Layer 4 of a small transformer language model trained on English Wikipedia (16 layers, counted from 0, width 128).
A neuron's activation on a vector x is GELU(gate . x) times (in . x), where the dot is the dot product.

Input weights of the MLP neurons that the questions are about. A number n stands for (n - 128) times 0.0051.
n8 gate: 65, 131, 56, 109, 187, 181, 118, 160, 169, 105, 183, 118, 168, 161, 146, 92, 81, 175, 194, 159, 176, 106, 105, 207, 74, 169, 90, 116, 121, 153, 133, 203, 170, 71, 107, 167, 130, 105, 186, 152, 148, 87, 116, 159, 185, 170, 113, 154, 182, 129, 145, 150, 216, 86, 91, 98, 150, 70, 129, 98, 111, 191, 111, 113, 121, 104, 162, 133, 61, 100, 156, 143, 121, 134, 123, 138, 82, 165, 194, 133, 167, 113, 76, 78, 107, 101, 147, 159, 126, 144, 196, 123, 114, 84, 104, 147, 80, 186, 179, 197, 72, 170, 121, 130, 140, 130, 135, 111, 140, 125, 35, 144, 121, 152, 120, 65, 134, 111, 73, 148, 136, 105, 178, 174, 73, 81, 181, 92
n14 gate: 65, 100, 166, 153, 153, 107, 132, 157, 110, 101, 87, 151, 208, 95, 146, 152, 139, 181, 99, 104, 173, 73, 117, 136, 84, 154, 130, 151, 94, 214, 98, 193, 135, 195, 137, 134, 93, 114, 88, 150, 159, 142, 113, 128, 132, 63, 125, 168, 105, 130, 152, 134, 140, 88, 130, 185, 89, 86, 106, 134, 82, 122, 132, 141, 140, 151, 158, 170, 45, 135, 111, 97, 104, 100, 120, 111, 104, 92, 102, 90, 91, 149, 78, 79, 211, 131, 151, 136, 122, 151, 156, 52, 166, 144, 181, 130, 109, 167, 123, 69, 92, 199, 113, 143, 179, 155, 98, 127, 215, 129, 116, 137, 194, 133, 134, 104, 221, 101, 120, 113, 75, 94, 106, 157, 114, 141, 99, 150
n81 gate: 209, 107, 96, 105, 208, 152, 135, 104, 94, 141, 133, 196, 155, 78, 159, 95, 102, 79, 165, 115, 151, 99, 171, 157, 128, 164, 55, 152, 91, 109, 91, 98, 59, 102, 146, 136, 129, 189, 123, 99, 112, 110, 165, 202, 183, 61, 100, 120, 52, 205, 144, 144, 107, 92, 45, 104, 114, 157, 168, 142, 188, 105, 123, 148, 94, 93, 136, 85, 135, 78, 133, 126, 165, 150, 158, 102, 137, 164, 168, 112, 126, 81, 221, 85, 132, 64, 117, 139, 97, 180, 191, 180, 130, 154, 138, 146, 73, 104, 93, 188, 69, 130, 177, 121, 108, 125, 112, 123, 201, 100, 86, 194, 195, 137, 64, 53, 71, 135, 106, 219, 112, 141, 111, 149, 157, 77, 142, 103
n217 gate: 86, 78, 153, 158, 121, 154, 136, 101, 149, 79, 79, 155, 103, 141, 175, 187, 137, 134, 159, 84, 165, 138, 146, 131, 55, 136, 143, 132, 139, 86, 184, 93, 113, 97, 158, 94, 138, 171, 130, 111, 110, 70, 150, 109, 134, 131, 136, 173, 109, 132, 99, 119, 147, 81, 125, 74, 135, 167, 118, 179, 138, 115, 117, 151, 49, 199, 150, 145, 186, 110, 140, 92, 171, 147, 110, 149, 144, 127, 119, 226, 105, 113, 67, 95, 121, 71, 104, 169, 132, 127, 111, 118, 116, 150, 113, 111, 127, 164, 132, 139, 95, 58, 107, 178, 129, 132, 113, 139, 155, 102, 99, 173, 105, 94, 87, 102, 67, 94, 177, 117, 126, 127, 99, 121, 149, 103, 100, 170
n276 gate: 102, 137, 153, 163, 113, 163, 125, 141, 127, 139, 151, 152, 110, 142, 167, 162, 104, 168, 162, 126, 132, 145, 210, 166, 92, 154, 130, 88, 108, 118, 183, 114, 146, 101, 127, 156, 62, 164, 83, 191, 155, 189, 167, 101, 148, 137, 112, 107, 198, 187, 146, 152, 137, 155, 78, 97, 92, 123, 145, 173, 113, 157, 138, 173, 106, 180, 126, 157, 156, 122, 60, 132, 100, 139, 155, 221, 108, 108, 130, 138, 103, 124, 75, 138, 63, 56, 177, 90, 94, 157, 142, 196, 61, 104, 126, 83, 172, 127, 104, 193, 134, 135, 170, 162, 166, 147, 174, 120, 192, 100, 139, 132, 144, 94, 147, 100, 211, 217, 136, 148, 169, 111, 92, 176, 105, 189, 152, 125
n280 gate: 142, 144, 105, 117, 199, 137, 75, 66, 90, 68, 102, 138, 110, 115, 85, 138, 190, 96, 111, 106, 141, 167, 177, 102, 167, 131, 93, 133, 184, 130, 109, 82, 109, 145, 177, 131, 126, 221, 120, 124, 160, 99, 187, 165, 138, 154, 118, 115, 111, 105, 123, 116, 125, 109, 136, 140, 86, 82, 155, 98, 147, 97, 168, 98, 43, 110, 177, 164, 63, 127, 95, 143, 112, 126, 99, 167, 125, 106, 98, 124, 110, 136, 131, 90, 160, 89, 95, 121, 115, 184, 193, 201, 171, 140, 47, 162, 130, 123, 126, 110, 154, 100, 112, 169, 135, 91, 184, 126, 150, 128, 108, 131, 139, 108, 67, 89, 126, 191, 168, 112, 119, 65, 126, 124, 164, 142, 231, 182
n8 in: 198, 84, 134, 84, 72, 178, 140, 73, 71, 161, 187, 67, 154, 80, 94, 210, 102, 61, 142, 177, 115, 128, 103, 101, 116, 122, 170, 128, 134, 111, 179, 49, 100, 118, 157, 146, 177, 118, 110, 130, 127, 115, 100, 129, 163, 171, 111, 138, 169, 90, 105, 157, 128, 118, 106, 204, 84, 191, 204, 163, 140, 160, 139, 55, 122, 139, 145, 88, 81, 95, 127, 128, 75, 126, 128, 98, 184, 130, 120, 134, 180, 151, 100, 98, 83, 140, 144, 96, 128, 177, 78, 102, 144, 182, 187, 63, 152, 80, 160, 91, 129, 147, 203, 179, 73, 43, 132, 183, 88, 150, 154, 182, 50, 120, 177, 141, 129, 210, 140, 151, 198, 206, 174, 82, 72, 143, 71, 122
n14 in: 91, 117, 111, 110, 158, 128, 156, 161, 91, 144, 176, 184, 145, 139, 154, 89, 149, 194, 169, 158, 153, 166, 201, 60, 98, 78, 80, 167, 136, 176, 155, 119, 153, 127, 111, 119, 112, 158, 149, 115, 149, 175, 153, 79, 186, 107, 146, 115, 152, 88, 201, 78, 179, 141, 77, 69, 165, 129, 120, 59, 143, 54, 126, 70, 107, 27, 149, 103, 135, 154, 142, 126, 119, 156, 177, 121, 126, 92, 183, 131, 124, 72, 89, 126, 55, 117, 149, 120, 155, 158, 134, 189, 76, 90, 191, 117, 175, 112, 157, 162, 83, 91, 175, 81, 182, 78, 200, 94, 147, 92, 65, 139, 160, 151, 132, 124, 83, 115, 125, 99, 143, 141, 121, 154, 171, 134, 74, 59
n81 in: 118, 141, 172, 137, 105, 197, 137, 188, 154, 155, 154, 83, 35, 139, 46, 136, 108, 182, 111, 83, 74, 138, 114, 121, 88, 73, 96, 88, 154, 140, 155, 162, 171, 133, 89, 126, 29, 96, 136, 116, 102, 166, 108, 95, 132, 188, 138, 110, 150, 181, 92, 129, 115, 159, 143, 64, 147, 100, 126, 155, 149, 86, 143, 105, 200, 125, 116, 153, 62, 177, 143, 148, 72, 67, 138, 153, 122, 106, 116, 123, 151, 150, 97, 109, 99, 164, 135, 143, 118, 84, 88, 150, 98, 120, 148, 195, 170, 188, 98, 109, 125, 139, 137, 143, 150, 62, 191, 148, 144, 198, 86, 14, 99, 101, 118, 197, 175, 152, 200, 66, 161, 176, 82, 181, 94, 93, 122, 142
n217 in: 159, 114, 132, 152, 103, 98, 104, 139, 89, 111, 98, 114, 110, 134, 153, 174, 170, 164, 130, 26, 113, 71, 123, 119, 82, 216, 107, 92, 76, 141, 235, 103, 84, 90, 137, 105, 145, 126, 187, 104, 108, 63, 117, 74, 144, 142, 162, 130, 135, 156, 158, 164, 83, 55, 162, 81, 88, 88, 142, 153, 118, 103, 139, 91, 89, 249, 101, 143, 146, 113, 116, 67, 129, 134, 181, 106, 130, 115, 61, 173, 99, 147, 114, 101, 157, 83, 192, 140, 116, 69, 142, 150, 90, 166, 129, 133, 86, 138, 116, 144, 79, 139, 116, 193, 85, 124, 150, 154, 128, 127, 148, 176, 109, 96, 107, 91, 114, 121, 184, 88, 189, 115, 158, 77, 159, 90, 159, 187
n276 in: 96, 159, 130, 116, 161, 160, 101, 92, 121, 95, 183, 101, 119, 87, 157, 164, 149, 130, 152, 106, 125, 157, 109, 167, 160, 155, 113, 78, 129, 99, 142, 119, 113, 180, 138, 159, 101, 161, 110, 184, 188, 106, 137, 90, 136, 114, 118, 148, 135, 147, 171, 165, 130, 148, 103, 106, 162, 96, 138, 112, 103, 143, 161, 134, 134, 166, 153, 106, 133, 140, 70, 125, 119, 160, 215, 172, 114, 96, 110, 204, 122, 75, 105, 145, 124, 106, 119, 127, 91, 137, 149, 216, 78, 114, 108, 135, 118, 39, 119, 181, 144, 160, 159, 103, 141, 173, 154, 130, 175, 165, 127, 179, 127, 144, 208, 64, 174, 182, 151, 121, 140, 124, 143, 116, 110, 189, 120, 150
n280 in: 154, 159, 137, 137, 207, 205, 117, 80, 146, 84, 145, 146, 141, 129, 91, 198, 201, 73, 103, 76, 160, 198, 200, 167, 149, 183, 135, 84, 127, 68, 170, 144, 105, 145, 182, 88, 120, 150, 154, 92, 139, 114, 86, 187, 162, 166, 86, 127, 158, 158, 100, 128, 75, 157, 213, 137, 120, 103, 190, 155, 108, 97, 218, 82, 94, 130, 152, 192, 64, 104, 98, 66, 172, 142, 181, 181, 104, 136, 151, 153, 183, 70, 124, 89, 179, 129, 119, 122, 175, 148, 101, 150, 93, 154, 171, 128, 153, 94, 157, 79, 142, 55, 157, 187, 114, 112, 112, 199, 118, 115, 115, 202, 161, 110, 85, 93, 158, 130, 144, 169, 67, 140, 68, 113, 128, 98, 188, 90

Each question shows a token from some text and the vector x that enters the MLP there. A number n stands for (n - 128) times 0.026.

"2": 189, 86, 69, 120, 159, 102, 112, 146, 150, 151, 101, 101, 112, 84, 134, 156, 85, 155, 174, 121, 92, 156, 130, 116, 119, 41, 141, 131, 135, 108, 81, 171, 79, 113, 112, 113, 137, 126, 121, 107, 170, 136, 145, 154, 163, 176, 126, 125, 184, 96, 152, 144, 137, 91, 114, 140, 142, 140, 153, 146, 54, 155, 139, 111, 97, 96, 141, 139, 123, 93, 111, 111, 134, 149, 168, 148, 156, 120, 125, 166, 129, 160, 164, 111, 121, 120, 163, 112, 139, 140, 109, 99, 152, 134, 110, 134, 129, 101, 160, 144, 135, 91, 113, 99, 99, 112, 89, 101, 160, 154, 91, 113, 138, 129, 123, 111, 139, 89, 92, 93, 152, 138, 130, 166, 86, 119, 180, 193
The neuron with the highest activation: n8

" Ski": 170, 109, 162, 121, 143, 139, 114, 88, 145, 133, 50, 103, 91, 169, 122, 110, 123, 146, 103, 164, 158, 144, 95, 126, 94, 91, 101, 145, 129, 110, 153, 131, 98, 142, 167, 163, 125, 168, 102, 90, 143, 116, 87, 138, 125, 103, 132, 138, 177, 140, 141, 145, 178, 110, 178, 218, 193, 139, 131, 92, 80, 153, 144, 108, 105, 108, 112, 127, 117, 164, 112, 141, 141, 100, 140, 70, 161, 92, 82, 130, 113, 118, 123, 127, 125, 146, 201, 144, 149, 153, 141, 156, 80, 129, 149, 140, 111, 94, 110, 148, 107, 130, 83, 115, 119, 122, 152, 148, 128, 119, 91, 109, 94, 132, 103, 138, 113, 126, 127, 106, 105, 157, 111, 119, 102, 145, 113, 139
The neuron with the highest activation: n14

"8": 171, 64, 99, 120, 173, 89, 107, 171, 177, 171, 100, 126, 90, 95, 159, 133, 121, 149, 116, 122, 98, 163, 148, 139, 124, 76, 132, 157, 69, 95, 85, 125, 75, 106, 125, 103, 118, 129, 120, 107, 123, 152, 136, 103, 162, 165, 128, 128, 120, 133, 167, 95, 132, 101, 88, 177, 102, 155, 154, 138, 119, 145, 100, 97, 157, 82, 108, 137, 108, 113, 106, 109, 88, 102, 158, 80, 129, 140, 121, 144, 95, 117, 155, 95, 97, 139, 139, 130, 102, 143, 75, 118, 144, 133, 128, 121, 137, 136, 196, 154, 176, 132, 133, 107, 99, 128, 116, 119, 114, 121, 84, 118, 87, 123, 104, 132, 148, 116, 123, 82, 108, 109, 129, 153, 94, 135, 128, 149
The neuron with the highest activation: n81

"er": 166, 109, 79, 134, 139, 134, 80, 164, 116, 156, 88, 128, 100, 150, 136, 125, 114, 141, 124, 110, 143, 123, 153, 169, 159, 171, 140, 139, 147, 79, 82, 147, 80, 97, 148, 170, 123, 86, 124, 125, 160, 171, 77, 155, 85, 118, 74, 137, 179, 160, 98, 115, 125, 90, 114, 161, 136, 86, 170, 112, 123, 82, 132, 115, 111, 85, 128, 130, 145, 93, 187, 89, 117, 98, 152, 115, 165, 132, 125, 98, 113, 105, 98, 111, 136, 144, 147, 128, 132, 114, 113, 130, 99, 112, 98, 149, 113, 127, 109, 148, 181, 160, 163, 148, 153, 170, 139, 112, 143, 158, 99, 108, 112, 141, 109, 146, 105, 105, 123, 87, 114, 139, 62, 94, 129, 129, 135, 126
Which neuron fires most, and how strongly? n81, at about 1

" in": 131, 131, 126, 122, 138, 112, 144, 136, 99, 162, 42, 89, 111, 122, 97, 79, 86, 122, 144, 118, 88, 161, 127, 152, 134, 111, 138, 125, 156, 103, 121, 157, 95, 97, 142, 154, 121, 173, 119, 110, 111, 139, 105, 103, 156, 149, 164, 130, 111, 131, 133, 96, 128, 116, 109, 147, 142, 126, 152, 92, 106, 170, 125, 140, 86, 99, 125, 138, 108, 103, 117, 123, 110, 117, 164, 122, 186, 104, 115, 140, 69, 80, 144, 151, 165, 114, 119, 126, 143, 153, 102, 128, 139, 151, 151, 171, 158, 155, 133, 171, 142, 126, 106, 110, 124, 98, 115, 106, 173, 102, 143, 82, 84, 161, 53, 99, 121, 198, 126, 123, 139, 130, 88, 126, 96, 112, 109, 141
The neuron with the highest activation: n81

"ing": 143, 106, 77, 125, 136, 117, 83, 136, 134, 103, 70, 117, 135, 135, 139, 77, 61, 168, 96, 128, 141, 111, 119, 160, 93, 144, 97, 177, 145, 131, 103, 136, 113, 117, 142, 137, 113, 127, 140, 103, 129, 120, 115, 127, 109, 114, 79, 188, 116, 134, 155, 81, 103, 111, 127, 131, 138, 116, 144, 112, 102, 140, 145, 137, 100, 97, 143, 122, 106, 138, 144, 159, 126, 142, 131, 95, 201, 121, 120, 132, 117, 137, 128, 107, 137, 106, 140, 108, 98, 137, 138, 169, 157, 124, 102, 156, 141, 116, 125, 87, 118, 130, 124, 136, 128, 132, 98, 54, 181, 135, 91, 83, 82, 168, 62, 124, 109, 146, 185, 94, 125, 120, 71, 129, 87, 141, 142, 173
The neuron with the highest activation: n81

"9": 185, 89, 90, 121, 179, 67, 113, 133, 192, 183, 119, 108, 78, 129, 160, 140, 163, 158, 119, 88, 107, 154, 131, 137, 125, 83, 135, 136, 105, 116, 87, 147, 87, 135, 64, 95, 93, 120, 124, 88, 113, 169, 155, 142, 155, 138, 116, 108, 137, 160, 150, 69, 112, 129, 105, 213, 107, 138, 138, 125, 119, 159, 110, 107, 122, 118, 118, 126, 112, 121, 119, 127, 113, 163, 154, 89, 165, 178, 139, 118, 100, 89, 159, 115, 104, 159, 139, 114, 107, 155, 77, 114, 136, 147, 102, 109, 137, 118, 173, 137, 155, 137, 99, 125, 99, 117, 112, 109, 110, 147, 139, 109, 104, 109, 117, 110, 131, 104, 140, 71, 137, 135, 122, 167, 100, 147, 150, 125
The neuron with the highest activation: n276

" minister": 144, 122, 103, 124, 180, 175, 120, 124, 104, 150, 111, 125, 147, 165, 122, 158, 121, 132, 175, 102, 117, 104, 166, 169, 145, 93, 157, 146, 101, 138, 139, 112, 107, 108, 143, 109, 73, 132, 133, 124, 127, 111, 114, 148, 134, 133, 139, 210, 107, 167, 153, 119, 126, 129, 168, 170, 168, 96, 131, 124, 128, 127, 137, 142, 108, 40, 135, 101, 121, 129, 90, 128, 105, 112, 145, 99, 125, 98, 82, 179, 160, 145, 110, 116, 141, 88, 88, 112, 128, 129, 126, 121, 96, 129, 92, 137, 148, 128, 124, 79, 113, 171, 88, 128, 122, 109, 123, 133, 96, 130, 139, 119, 81, 84, 65, 135, 78, 97, 100, 79, 89, 63, 112, 113, 103, 149, 97, 142
Which two neurons fire most, strongest first? n280, n217

".": 164, 153, 92, 134, 123, 124, 112, 150, 129, 136, 61, 131, 98, 85, 107, 135, 136, 173, 147, 95, 112, 148, 130, 202, 131, 150, 113, 133, 109, 74, 101, 151, 124, 98, 93, 110, 104, 110, 82, 102, 183, 136, 97, 117, 166, 144, 147, 131, 116, 132, 144, 146, 136, 143, 108, 148, 153, 181, 156, 89, 127, 139, 166, 138, 119, 94, 109, 128, 127, 102, 103, 119, 114, 157, 147, 94, 194, 113, 118, 91, 87, 98, 133, 93, 103, 90, 150, 133, 147, 81, 118, 99, 115, 111, 112, 179, 135, 154, 95, 157, 115, 72, 74, 87, 164, 132, 90, 106, 120, 94, 145, 97, 113, 114, 133, 130, 128, 117, 131, 109, 146, 133, 111, 125, 88, 144, 122, 160
Which three neurons fire most, strongest first? n81, n8, n280

"1": 182, 73, 100, 139, 185, 129, 88, 133, 124, 126, 57, 137, 90, 100, 125, 146, 120, 140, 148, 121, 109, 177, 176, 147, 134, 53, 166, 121, 119, 143, 94, 136, 57, 135, 123, 97, 98, 153, 115, 95, 145, 151, 171, 142, 166, 158, 118, 97, 128, 115, 161, 135, 146, 118, 86, 166, 128, 109, 163, 138, 54, 170, 121, 125, 109, 107, 148, 159, 138, 104, 127, 83, 146, 158, 146, 120, 172, 99, 113, 132, 100, 165, 134, 128, 100, 161, 177, 120, 118, 131, 97, 128, 148, 112, 131, 137, 145, 112, 118, 154, 119, 134, 90, 103, 103, 114, 101, 90, 139, 147, 110, 104, 111, 140, 120, 96, 125, 93, 131, 95, 128, 113, 132, 169, 103, 138, 149, 168
Which two neurons fire most, strongest first? n14, n8

"istic": 160, 99, 112, 143, 148, 133, 142, 143, 140, 156, 88, 68, 110, 129, 165, 125, 68, 110, 104, 76, 151, 110, 139, 167, 72, 157, 156, 153, 150, 134, 96, 152, 107, 103, 148, 98, 104, 133, 66, 118, 99, 184, 113, 155, 133, 143, 66, 164, 141, 177, 138, 130, 153, 84, 104, 130, 146, 84, 146, 95, 146, 121, 162, 136, 111, 71, 91, 121, 138, 117, 148, 145, 121, 121, 136, 106, 168, 127, 82, 97, 173, 124, 157, 133, 106, 132, 167, 120, 106, 175, 144, 145, 149, 110, 96, 154, 127, 123, 133, 138, 145, 96, 137, 106, 110, 92, 153, 119, 184, 144, 112, 134, 92, 90, 97, 97, 122, 164, 116, 89, 130, 118, 87, 124, 85, 133, 92, 144
The neuron with the highest activation: n81

" they": 148, 109, 98, 129, 180, 140, 119, 111, 127, 160, 78, 70, 104, 131, 98, 137, 114, 126, 100, 110, 141, 156, 142, 190, 58, 121, 126, 100, 129, 102, 138, 99, 101, 123, 94, 134, 134, 159, 97, 146, 175, 149, 143, 137, 118, 153, 128, 174, 137, 150, 146, 100, 115, 137, 115, 140, 120, 147, 166, 102, 110, 126, 98, 110, 136, 92, 112, 116, 117, 98, 134, 139, 149, 135, 179, 165, 129, 108, 82, 147, 116, 107, 141, 156, 99, 86, 104, 143, 155, 120, 123, 123, 73, 110, 186, 78, 169, 86, 153, 124, 135, 85, 77, 164, 115, 128, 156, 88, 165, 139, 195, 94, 158, 123, 118, 121, 98, 147, 159, 102, 90, 153, 94, 98, 102, 125, 101, 151
Which two neurons fire most, strongest first? n276, n280